Layer 3 of a small transformer language model trained on English Wikipedia (8 layers, counted from 0, width 128). Numbers have three digits each and are written without spaces.
Take only the direct path to the model's output, skipping the later layers: a vector added to the residual stream pushes a token's score in proportion to its dot product with that token's output vector.

Output vectors of the tokens that the questions are about. A number n stands for (n - 500) times 0.0034.
"also": 401555616573618600301689340641722443631463482553452454625347473522405410721459556530523635640665487532462408618556455022492880417577416494423448717444461349453469461441619672473455468296620562502438258612601583519498573512515509364567338672475544610512323600814364552608469554517513343511345443393445553448511576495552296502492368314463538455685533641422383526458596674548351207342379
"David ": 529451561465558616418669557469625552446652475452501491646423480519416419484579367426462486540426534440523511580587521279464415466588530523629557607449542432512725502572425359455598436541529575636496629545598480292544530501381402344577338606418497483510385451422487356379473535415631506552432666489548477400526480482535452399553489359432507506577536575592580401416562491501565460477570
"syst": 641587437393478660413524536538549575771317392515496300421517483606545623644529603524460586367477612535563398640434375637465484511326493470471507670391525528487490455522614508542679522404393516347365332420533514417409517481266367453485421644588539555473344512630445454794487502325493484433595562511607258626470718543411430436569510611482359414620687614577385513419370517435655405445543
"/ ": 431371488520820464374446527566332485504525455494438352341528440406635576499531577595584604588596518559499719450391476595421580537419415456625565475551499522544390449685461507506440354447480244368415477517475565527460529552446494566468431438543394448563573516563489608627499525627563350379518560494402513439644471597440381398583639510512581544397590535539663415454315484683425550380480
"long": 520524482462405485384397431682439564499618297377392407489443235550597428521558479528328539583562515546430417321491488555624566627515424377454461405274482383387503510435593394474527635620377645394517552412611508487431519332680644680615379607500469627522524609827561506711479433602515491370594558510519393569536572337429452667536505567537557544516626583438454324508575585400434442558402
"|---": 559554522346837620450555453891740627514383416325554394573394471615387452450675245554444615574596640795441824486636276334632560525473573545686523671339585410699486363365666434647545340442445668380375613548575590267542341847433316564632139715603211499582334357697370473636212531403293460418547599150583326581309521519623403418590450280469564408703642657355482417385487635600430193298581
"Party ": 479652488434707514533659440562754332519574559350608397529496534552568523333561459625442548537606483357518511557609286407590427605717532422571474401572619466464384581326525469619545447473352608566563728547456478449617369435504261328581379564644415393579560457438351403454471471381456373364449522493393509419386728471537390487665405338587647373658530627396395561525529565614621582270499
"differ": 536561588413396522463572457475522543394319364442658470576410343562429463651477454451491444417521453417347482489562431504503620493440474714423645629364577508532616315445403500503649532507526485326387495445503677420417397525482437693667395633660519346495358532839571585607507550363490387493584492492585414585540387490440433492500498652549547421566468561457532599441503545533554390503577
"scor": 494546553578488443355513413558428470670458370389450598389589283639172462409397572630473458562685388582311500429743446609495481403554620571568577435580625292655581543600446421464552608625560562621335442736597571427461636625423321771593358509631467473594375715659403256611490512446509615276476470468492407452324518618617467334551454450477609511315685503340398481453415549502526347337676
"one ": 439556444388363547371361594501427340408645524388358541461643351477433598343359388524455424447595469414326647550621616501570386546462565611371491558363469552513553607462642336521590604574597624513343644607368517494623485654640373468581524493354516376558435492508512574504499550582571523326459594531525561698441376486470576573488360602627597413516501714377545581403488485566413467453506
"ubl": 706681583502444664462577397565488612643486384461552334493391576540399406565629236567354377613444496551312392486480448705667477520400597483591524509404441590522381360526626442601462467259359680526524515529534446368592620626291502438621488434550413566502611394563539468645427371455533438597540506328519493543448699499493458653517380388564626666593542636403473377464425442549527500273457
"song ": 517441510565652443480443655653705442455447627415534234562538496673527667416318381670511682682557389370683524582663343445496472378296509342522749443531615401478678312615613395636374507505236500622336539479499730170615480710680436480502382654489496517466578390698277493497474616436455428277474664476548433480337486437541471407437455530529457412619642623448572333476367650475623443290455
"ited ": 560456603383567596652508541675606379531575496342500570481517546550260422505462474486407431430529445248707626442577531435437496541331434721631397528397568485549548326594605533549273588513500451687521396624569661482471351531526263640551473652559475347478637480556338612614391382538525419516590445369392496452322416623377503538443667481486531288493484539520487569652621611462283463478604
"US": 424418581435539491448582517604561472499392561511348494410475499671398296490529419469416599562368806459660472425511568364492616575457716468483502647413525494533577419574434497424578475408434530528605400414655558387461659675500569504470433470531541495482448573446449409671505504371313428509420544486417584449586388521518412548466499563403533461544515735563522412394303616540511436465666
"Yor": 419477447544614546542572439492560355631533420561549514536267552400492362574625411596441377517588540668541455338605540364454440505317533437736421655388585497515442614570503437497662535337406685593548618584540485378538423725403474352576398490517444408482440393577484554480472575484457569509455509467435410505502574514652309615354443503437490447526487509388422551424468656571485563538641
")": 566433443599612565436492528791743702495511473480553507564483515613318293670454454454353597610624429489568469452412473338484616317562650480328464395480615402647561438467442565495578650321415379440529459411647514506505478485635531378542466644463387500298537529576352570466470427593567486474447471455343575596622454503344603489407611541558492550486475362297625432449410400591534666455581
"See ": 524484604350595530319577460702664541499395282534628447665360499391499407479495492641477689633608446431451713608579439264415624382568484437316524441563574454429404330560447566669476356448512640532412495422481520382757421432439545422594360649490518601490450378650536609621480496392505561530480623485624322451562589493451319571514335382571682459630505635343429415249505691597323521612442
"ame ": 573380487424425354400643355584427415588495615548532542631531592482439351532318336475394505568552489413532550531613396613598705411532639586423528624496617510417397458434566411589424486660511605451390369571502527385702321811660426502532513748444339564636502508479570612550416371459457431531452517416550569584264312507658397459590502386580545564405552458418680331645483432472453369353561
"position ": 562510605298572568331428572575446580464392469520454459522516555638616582378630589558411673399485354315463547415502443613465386519580548512458639624712629561421653533480737636591397590241493599410331660458507499474492471599555374499488422677535540486508419540556395526472488507496344363407541412463598371581212573440439422493641592475450649453549739339384415260457592548448528463472485

Output weights of attention head 4. The head adds the sum of these rows, row i times number i of z. A number n stands for (n - 500) times 0.00046.
o0: 677442174548611590388555749380757692267462531529574488378776347517461395669501503401234553453551339437585256305314570629449434488481580502641584502684758464719611756424449423524544585236417467506502455495809538459453558475789304456515432639387432445195661393521408481156550455457704541645432335463346791596686453580165535613441535476580280755430361456416513249455478475570372824446618
o1: 735811841438186487670461360555628668703421346362330700337369347418393558827571543647554389456480296627486321092687403548386832253375533532565670555142052622332441525555439466647520736096368860579398667754512600585535684599507792530562307249684477512582475421733508524515464346291353416474675395486681511612444486654426498196417330603548687314499673472581606235486631542375471254379418
o2: 532677636256483479581597383500058487635502432528549371544850387284623385580473664615423729400131273403369302556453508594663572486521773461541557630631633488516517436570636432704457502687428462315442560504563653591518593390482525682491265156433727537865627403304584535319534338342404538685284603427615458739480596601485634301556556645259663312460662397416495318641409512252341534563610
o3: 552583479567458594556464407627549642605501519480355461552436253507424590612344586532452573560491500311432477365555605570458766525436429522636356487416563449593430389640531462597417546390418656491418417340417476688546435450535424673681439547644497474548353338546629582441581516472306356582654535531504496262482307727395548519293503586614743690403620493355701571668360315486436358421458
o4: 523610677416231496439515425677447723699524410450283634345417479482316519591482515539338553586464478572487354353491491409392832579544530447639430550338305435218499602464568563487437515392682848419480442463615553581441855468353590386655510354643554536592549335808481603600490451429514422446444637540503483497493439475534631483504235519454617543380662350530459451384267302321614406356741
o5: 460318307497740396567521437561344182086508622605491445774583489663575475253670416467530396602644571480576675585515629647561486680288578399343410580488649489581268367494594404433429463789379276582716701576488543538518175510634253403320496476598526574611511627227401581470514519502452693376522537672202639714368676351564565611431583553531242483445322623587309546552558650457439656601425
o6: 812657568396513533514548409550352670580514173544424745489564447460285583525504473375450351403402306639588381239399373521559610448575496527533685543463303587491350574377462671565470630248625620378473578642436572581500608437787469515332492438581483658483594446615505534506553283468420503518570501524543530467535691688371527313490232541361598583392731519403562360506566364363630410365647
o7: 496511695366363745669419645562640719717493636380316420556440376291545615765523475696537523353368538345443263419696673508451634536402764440445334272056410300414490633640600228514424540280479561608351563372703467651511548528362676524816333358382707707465399415649504530464515462427544545528319549415475525484460535495625546467260675513470436500651462451738349387600530493393464503647214
o8: 476545727458237525496447582583785690695438382454497730403594530403531625560638500481846490425597613347388554402354330311444383361669438347457373541277387454457607537416388625705562550050714728457522660461343189471412603543315552393628593507411472591220488332632377508636488414534535586450403389515623380345703505468489375429654496424575356393738535493685513468540494706547401471486606
o9: 411477669444324374677546295624364507416498443547455622356434362557419426591583335366255628582781380477424561351584645510564826504419520548554514687586202607393409309457493481500463739678449522551789405625428651582515506545468539325585500320808522284616522560545524550543499545412389428479742467571495446715407344572594625508453359632494636270437540574565436476566391424508370416316700
o10: 435534394489486475528692675471592531249323660594495439428521267513542489479685501487361566488789380446387601429476592713647370429477675386677699693697634622431503493420226510467621646454299728702394454523489617489610427482365360567579319725446264369385572542431511390425461403271613380427504399369729576570508199777366392551694435441854728499369441484365446321678414468751232556549513
o11: 543768730448217594558398331525503685814523248340433644329310427497402576828301643644393540496410277478582263083741560436511729405417454806608519470263222604478505390500591408601513662394485544517441384619547648594418590620454822521614297307789579588503574287822479600294654320373326370666635466438547493563441500741429588469326521771342683513415667270480653402682563487428327302410603
o12: 533522675478270478708601402451497596775406428519505444530655081385296621811653686580591694500722525195288480247624703532695689430541708460705460717384456432479369269342517345640446701452383548529573484238454671512440388380347408589629257347505496433529459374518538554351548392462492441652753575495507509619494398737493419414403652604444548267629606439555386301690539612562282585532363
o13: 730628746442568460514491354653561746777469210536368654414589525330372416576550592523546334388301425558582392330534381661466684456514560469543599562390180567554456638435510596761483610151542645464339602630409550503596704569642571570347342481637435512559516419558516630475469248428210434458625425533732610297405578685435499169469269701451667619398758414435649362581494286390500460334655
o14: 467891768407434328634525245738664696670438365600369612575547413534409679542434441540572377433347550571564554266614540679691768288398489483517284443100297540427529494594569547711509528310654766603706632569403383418540544529386636524305399558599477471475378412695571547591546553363343410502689423594516540316216598503431417180520453537536497578484452479488528387473556447517543316354535
o15: 524367726284340486602366328371386540638605383579435460434240495396637463554270591652264597573421360398575370335448546446450664524443582529578739728653295527636470525506611536711433437606517572601640354535358483676534603562470631564560419075490623465622560445482727422464361692535370484521688589349462573493467318631583621500316347621390630376596717476506521299577431537583525536325587
o16: 524606447583569297466624591513544410511391573520538575378732526458527490597653414376498642271648585361304619441411534539528498428512435466606313549535420722508577659592251511626632599284590724412437564557479542470410436472488437343425571522522334503369554506551378544573633204461643575496421312627600390544741454446389467469749451419657523455436504516523484451377378654411337349440534
o17: 407470522604418254527514439635532391604499433601384716324321454524477577580351521574786564565643672487446510554564592473430685500310530465715276229213319451407593415604604467490474610484695549523375468531466580430312589668437644259326420657847537600592440500501377606590598434452425256400703598602437469499511609082488518440656536574425602473389440455498590671352511681324290601533571
o18: 397586745484361497455424573553681739748407559260487378604616617457577551715522460424739550225366573504370547490674410297603579321650494439451365327266288447326626698529510526523556488337658696349533621374649313379410638325343735489618524574379558538336470409840405519540585404514664570469334434557522515423558463522470543541594662314346532504596338469768529388273456518499664465481495
o19: 387531635559522512653481469393458655717680271463546492489323526452530400558396633679551443694298287548555273415580620402370548564573581642542628464511453574512573231414603565346431445545314302553432508541433637562584563652337650689485410351647363295766508494366551467480537487517178384477835594432629560419401451710467559355336489707342620454373567392344659425676508216479650567470652
o20: 504605279437698576474630479618653610480540520477513462410417666430519281334520564523453337408551481700775522466289530539448229321448602407515506457469658416497637427494399604535324416376356643663455575579436384519521582653477519661454557826449454571661421400318309589589385262437474392474496383417401524512492458548264552412614616692682320741376578700320627397585534413404570665497301
o21: 458420605431235499509570481593319686709509223537312521326574466457531587658490459456452521364474429414301503533494493423564528656607480447619578533435527491632514573485677480715380551474632557465315396630414641510510594504516419468634545445465494458535643491635637556479641357574457445468386593471515504461500447489475449383540178544345730345665648453572522527661311617313170361589701
o22: 515522564602440405576469369722372556604587344489469556332878203359481498682415471588498525498426570430466306491594604540553792573370595536631369526235336598443390534494706333500484536555646394522503506345546513595556547583481349459436353726729617403534573371526412566533642433496381528583606595488461522548457688437496597202396302535277530555529445345555405433503572419402499543546498
o23: 771430588484481545657416405606477544594442442588454465564245447674243682683538631560619561704491406445375383350515527481321726620391470659429361378310224382391419357549488605423458610383432599444586513339515501707379566599573644343565554128613679567411277440503518668583551502510359506521523421529371526730629452412660592565397616450501369464512582538588608526516522538409670412493378
o24: 401272471644467321546461446500377444423573300466396569295512545658673535517459506396455662546469484306332530781638679541488487590455474495749327350559511481738504453645671487566448559639618488446473349651461584437522269508568451286505408363612380448382630536542616461281617472636502520495617463507517597574511516393506652629422452533407580263384489546469631554491377543557046538571864
o25: 541530599310517508505584451411488533550399426615489349680327480621361628531563648495506282489287306612522525428525477639393543450460513429351578443424463442433534512542471698402549434355479617647736625545596550452399462462617603521417536354389622355469384592499554540553400566421643489600512465526335586597355510419601449619494622478590406460492485695547520293402525575501769439453362
o26: 494168419495599418246345483592671411335490670518587440746612543651554570315602451283800472472557847545564664693470436348475382564581344459329206460548634269486411504506494551394579296734718375408617441218416183480374489438464415306484657745267694420244516518467344523564514655633625718531337459686190670380493581270727440655626734370493253698697284536643417704371421728690684650594282
o27: 350603486710669315438508527516642553426637308256590706556422658692573406298441457387634263553262425525519624556559496499254144675411165600513537364584632642725571469482700641668399487488473523595444611690299385375461369621602439646275544535719403606532484711483613523529469430583320454269568522472663534245458572744562446566337324491569567574335469455362687701546436476514419371489754
o28: 357566589451608385596471439599361504615597615339654561534621557466545429444315332420630489591243465503556478550555440524497463291624480594404483532632422543626517441531735581532435476690542358442594600425431343388541521357403638561376543433446473565614479615408593389519440626599294464498572538582546538432496509492594584417438578448310459310401436353547580581512553427519548565452629
o29: 640351709543576618535540485541524643465643221502407656426484675383437497472601645545606256380519528580526465603517610451351626612575496500498517475379109545460360396362529545485454416440697446476325474553479367553688544559409593451641493540418299470425530530498457437758528450626359557420678455415593503375431648628560415356468393436419549504595630471482515594563594325641545434514487
o30: 212367574624474348611565571447517331609445604607610311466287413424651508482493447680502716721707590297280508425663546508563503428515734455746481485489555585372633382630294473391476492581281626726516525337342642545433439500276445503560444412471261346619411681353467413482507451528614454412724570459554436517573220500663412481686532419721624280482446567576488360517483582641465473606497
o31: 527539337543727360371529399540342450115529591585577479610973669466450342226535546402627555563510653633629619800374579630733386398619626294390340567581637555452430473362473455335550439873550421206604649450571532403598543265436475457250576742415416492712519513336255570607379410442490502447453498690422567378416670283488567353641641488404429705299362388377444617511483480451450701461606

Each question shows a token from some text and the vector z that the head gathered there. A number n stands for (n - 500) times 0.0013.

"li": 508481612452517289272369586592628528606355450774539457527592546620355425563661420575482399639360
Which two tokens does it push up most, strongest first? "differ", "scor"

"com": 552629632561513357406465552479674468643458639531551522499410638610627420576528345567477426639384
Which of these tokens does it push down most? ")"

"ers": 597601676435413382382462600502732442722383522536587372487462562553484384356574308505376421629497
Which of these tokens does it push up most? "position "

"ary ": 456620629494569244438518600618841652799370524522583422629484454611528461496584335377460380723406
Which three tokens does it push up most, strongest first? "differ", "ubl", "scor"

"Cent": 522430750484587394440429485455692499674505512442546543551559559660659432520421417267455525579722
Which of these tokens does it push down most? "Yor"

"D": 362602383443655462411559382615600506400458709545429598586479565632561587447628464468416496495425
Which two tokens does it push up most, strongest first? "also", "ubl"

"W": 282658543529846342599478337584507573361617646658403554531599617578468658462615341461523562528489
Which two tokens does it push up most, strongest first? "ubl", "scor"

"tur": 470420568481348631255493359585727388538287635486532431496408584472510435585600511336392445637530
Which of these tokens does it push up most? "Party "

"es": 567468430449561468488328422503532449507537469614533715513634628467605526497655560477460582703501
Which two tokens does it push up most, strongest first? "/ ", "US"

"usin": 772559539529611423435540473450700528538422452395612665525446568589607460545643289405309273634484
Which of these tokens does it push up most? ")"

"e ": 359724463690706721334654290784625547581422732709410696413438501623565792682589469335467415554290
Which of these tokens does it push up most? "long"

"peri": 621558710499497240416325652443875512721460482427657464597363508612499405583526311444395331596540
Which of these tokens does it push up most? "position "

"pr": 720617505531643423470425467412635614383509433438582743434536615551590433564597215511303337606495
Which of these tokens does it push up most? "scor"

"'": 740485436452647462383412408535645618296388432518619680622454438541537328699629392499328352552454
Which two tokens does it push up most, strongest first? ")", "one "

"at": 622625428419551432456420401624852574540422504511525487471578481614526490536553228545323428689434
Which three tokens does it push up most, strongest first? "scor", "differ", "ubl"

"time": 502460732471460434456323419394742420651582395523560580425606659544490433345487491277510401659654
Which of these tokens does it push up most? "ame "

".": 446583427488436399480441543507718496594352571453598552421363594664520451419616388400262579654466
Which of these tokens does it push up most? "|---"

"ing ": 596772532450612368524442467669789652635511571616526501466578398711569571615586150556336427665351
Which of these tokens does it push down most? "Party "

"att": 463494699444581480428407309544605401376427655650475460546482606512533516544671422400532459575545
Which of these tokens does it push up most? "ame "

"P": 590472465509590619474504440538482395516601626663539709604614574553679623536714548545495488557487
Which of these tokens does it push up most? "US"

"ek": 479551577533641459487467400442577342501419531563530538568368462486559690414662481220405439636441
Which of these tokens does it push down most? "ited "

"f": 525571590335517466493423425488788398460653595553535469472520618534437443492719331463411573548485
Which of these tokens does it push down most? "also"

"os ": 548464450528558649238618385690472488578265560735496660493486369618595496671693510475386410658293
Which of these tokens does it push down most? "position "

"al": 597350559497500621456496381565498386424479526633573657440445679582585612687610562476502532519437
Which of these tokens does it push up most? "/ "

"num": 607522579437462418355411552520802504555363432457648548484358594707520537552637476384213521564481
Which of these tokens does it push up most? "See "

"\n\n": 234631467517552360450456648516557455574567718618649641607566631566519398396534449481571529715485
Which of these tokens does it push up most? "|---"

"op": 764315471450469413178639486521592444518236465590616531879560469524636273472669645469397439624502
Which of these tokens does it push up most? "David "

"om": 610493501515463356340567435428637537515162465551488466498408663531438421491653393386370300579337
Which two tokens does it push up most, strongest first? "song ", "David "

"ur": 513368743480570412412442474463698449678474428495536501471547511702595458538426426284435506592663
Which of these tokens does it push up most? "ame "

"Ex": 530489806491676416490488488553684521642583632563619535495401503732703426597389392321459481470686
Which of these tokens does it push down most? "song "

"V": 305575358551693387461444528653494482479522874688471605577500580627503572529717589449478578445491
Which of these tokens does it push up most? "also"

"pl": 497669634412581493458463388526718543552553619595522589542526766672408471432669367507385407602426
Which of these tokens does it push up most? "ubl"

"ke ": 402584607485578431338555379608591596514446635662302620461691534621592524515713345639566345599319
Which of these tokens does it push up most? "scor"

"amm": 463423359416616455431342492462670254519413487670444553438463479361449552424652543384511473695559
Which of these tokens does it push up most? "Party "

"public ": 748809686546660333536576458530750727683476498620584435689470485606642459532585250502244414594340
Which of these tokens does it push up most? "ubl"

"til": 557439515565592431276587414450641482529317548471508714603485545578475506591669494410372339608398
Which of these tokens does it push up most? "song "

"he ": 328703443607554315321515558650594688614338618717470571463639475604441538545600278597444415651251
Which of these tokens does it push up most? "differ"

"n": 428582413450493550379415476596580572455318511691494677296550627547438578547692366530289361703261
Which of these tokens does it push up most? "Yor"

"os": 582516532456519415293557591563600553623251473572568532612467550626412451632666447399396348601311
Which of these tokens does it push down most? "ame "

"con": 455580502539501322369377535568690576502410502619599547488583543640380433625563284679453377638346
Which two tokens does it push up most, strongest first? "scor", "differ"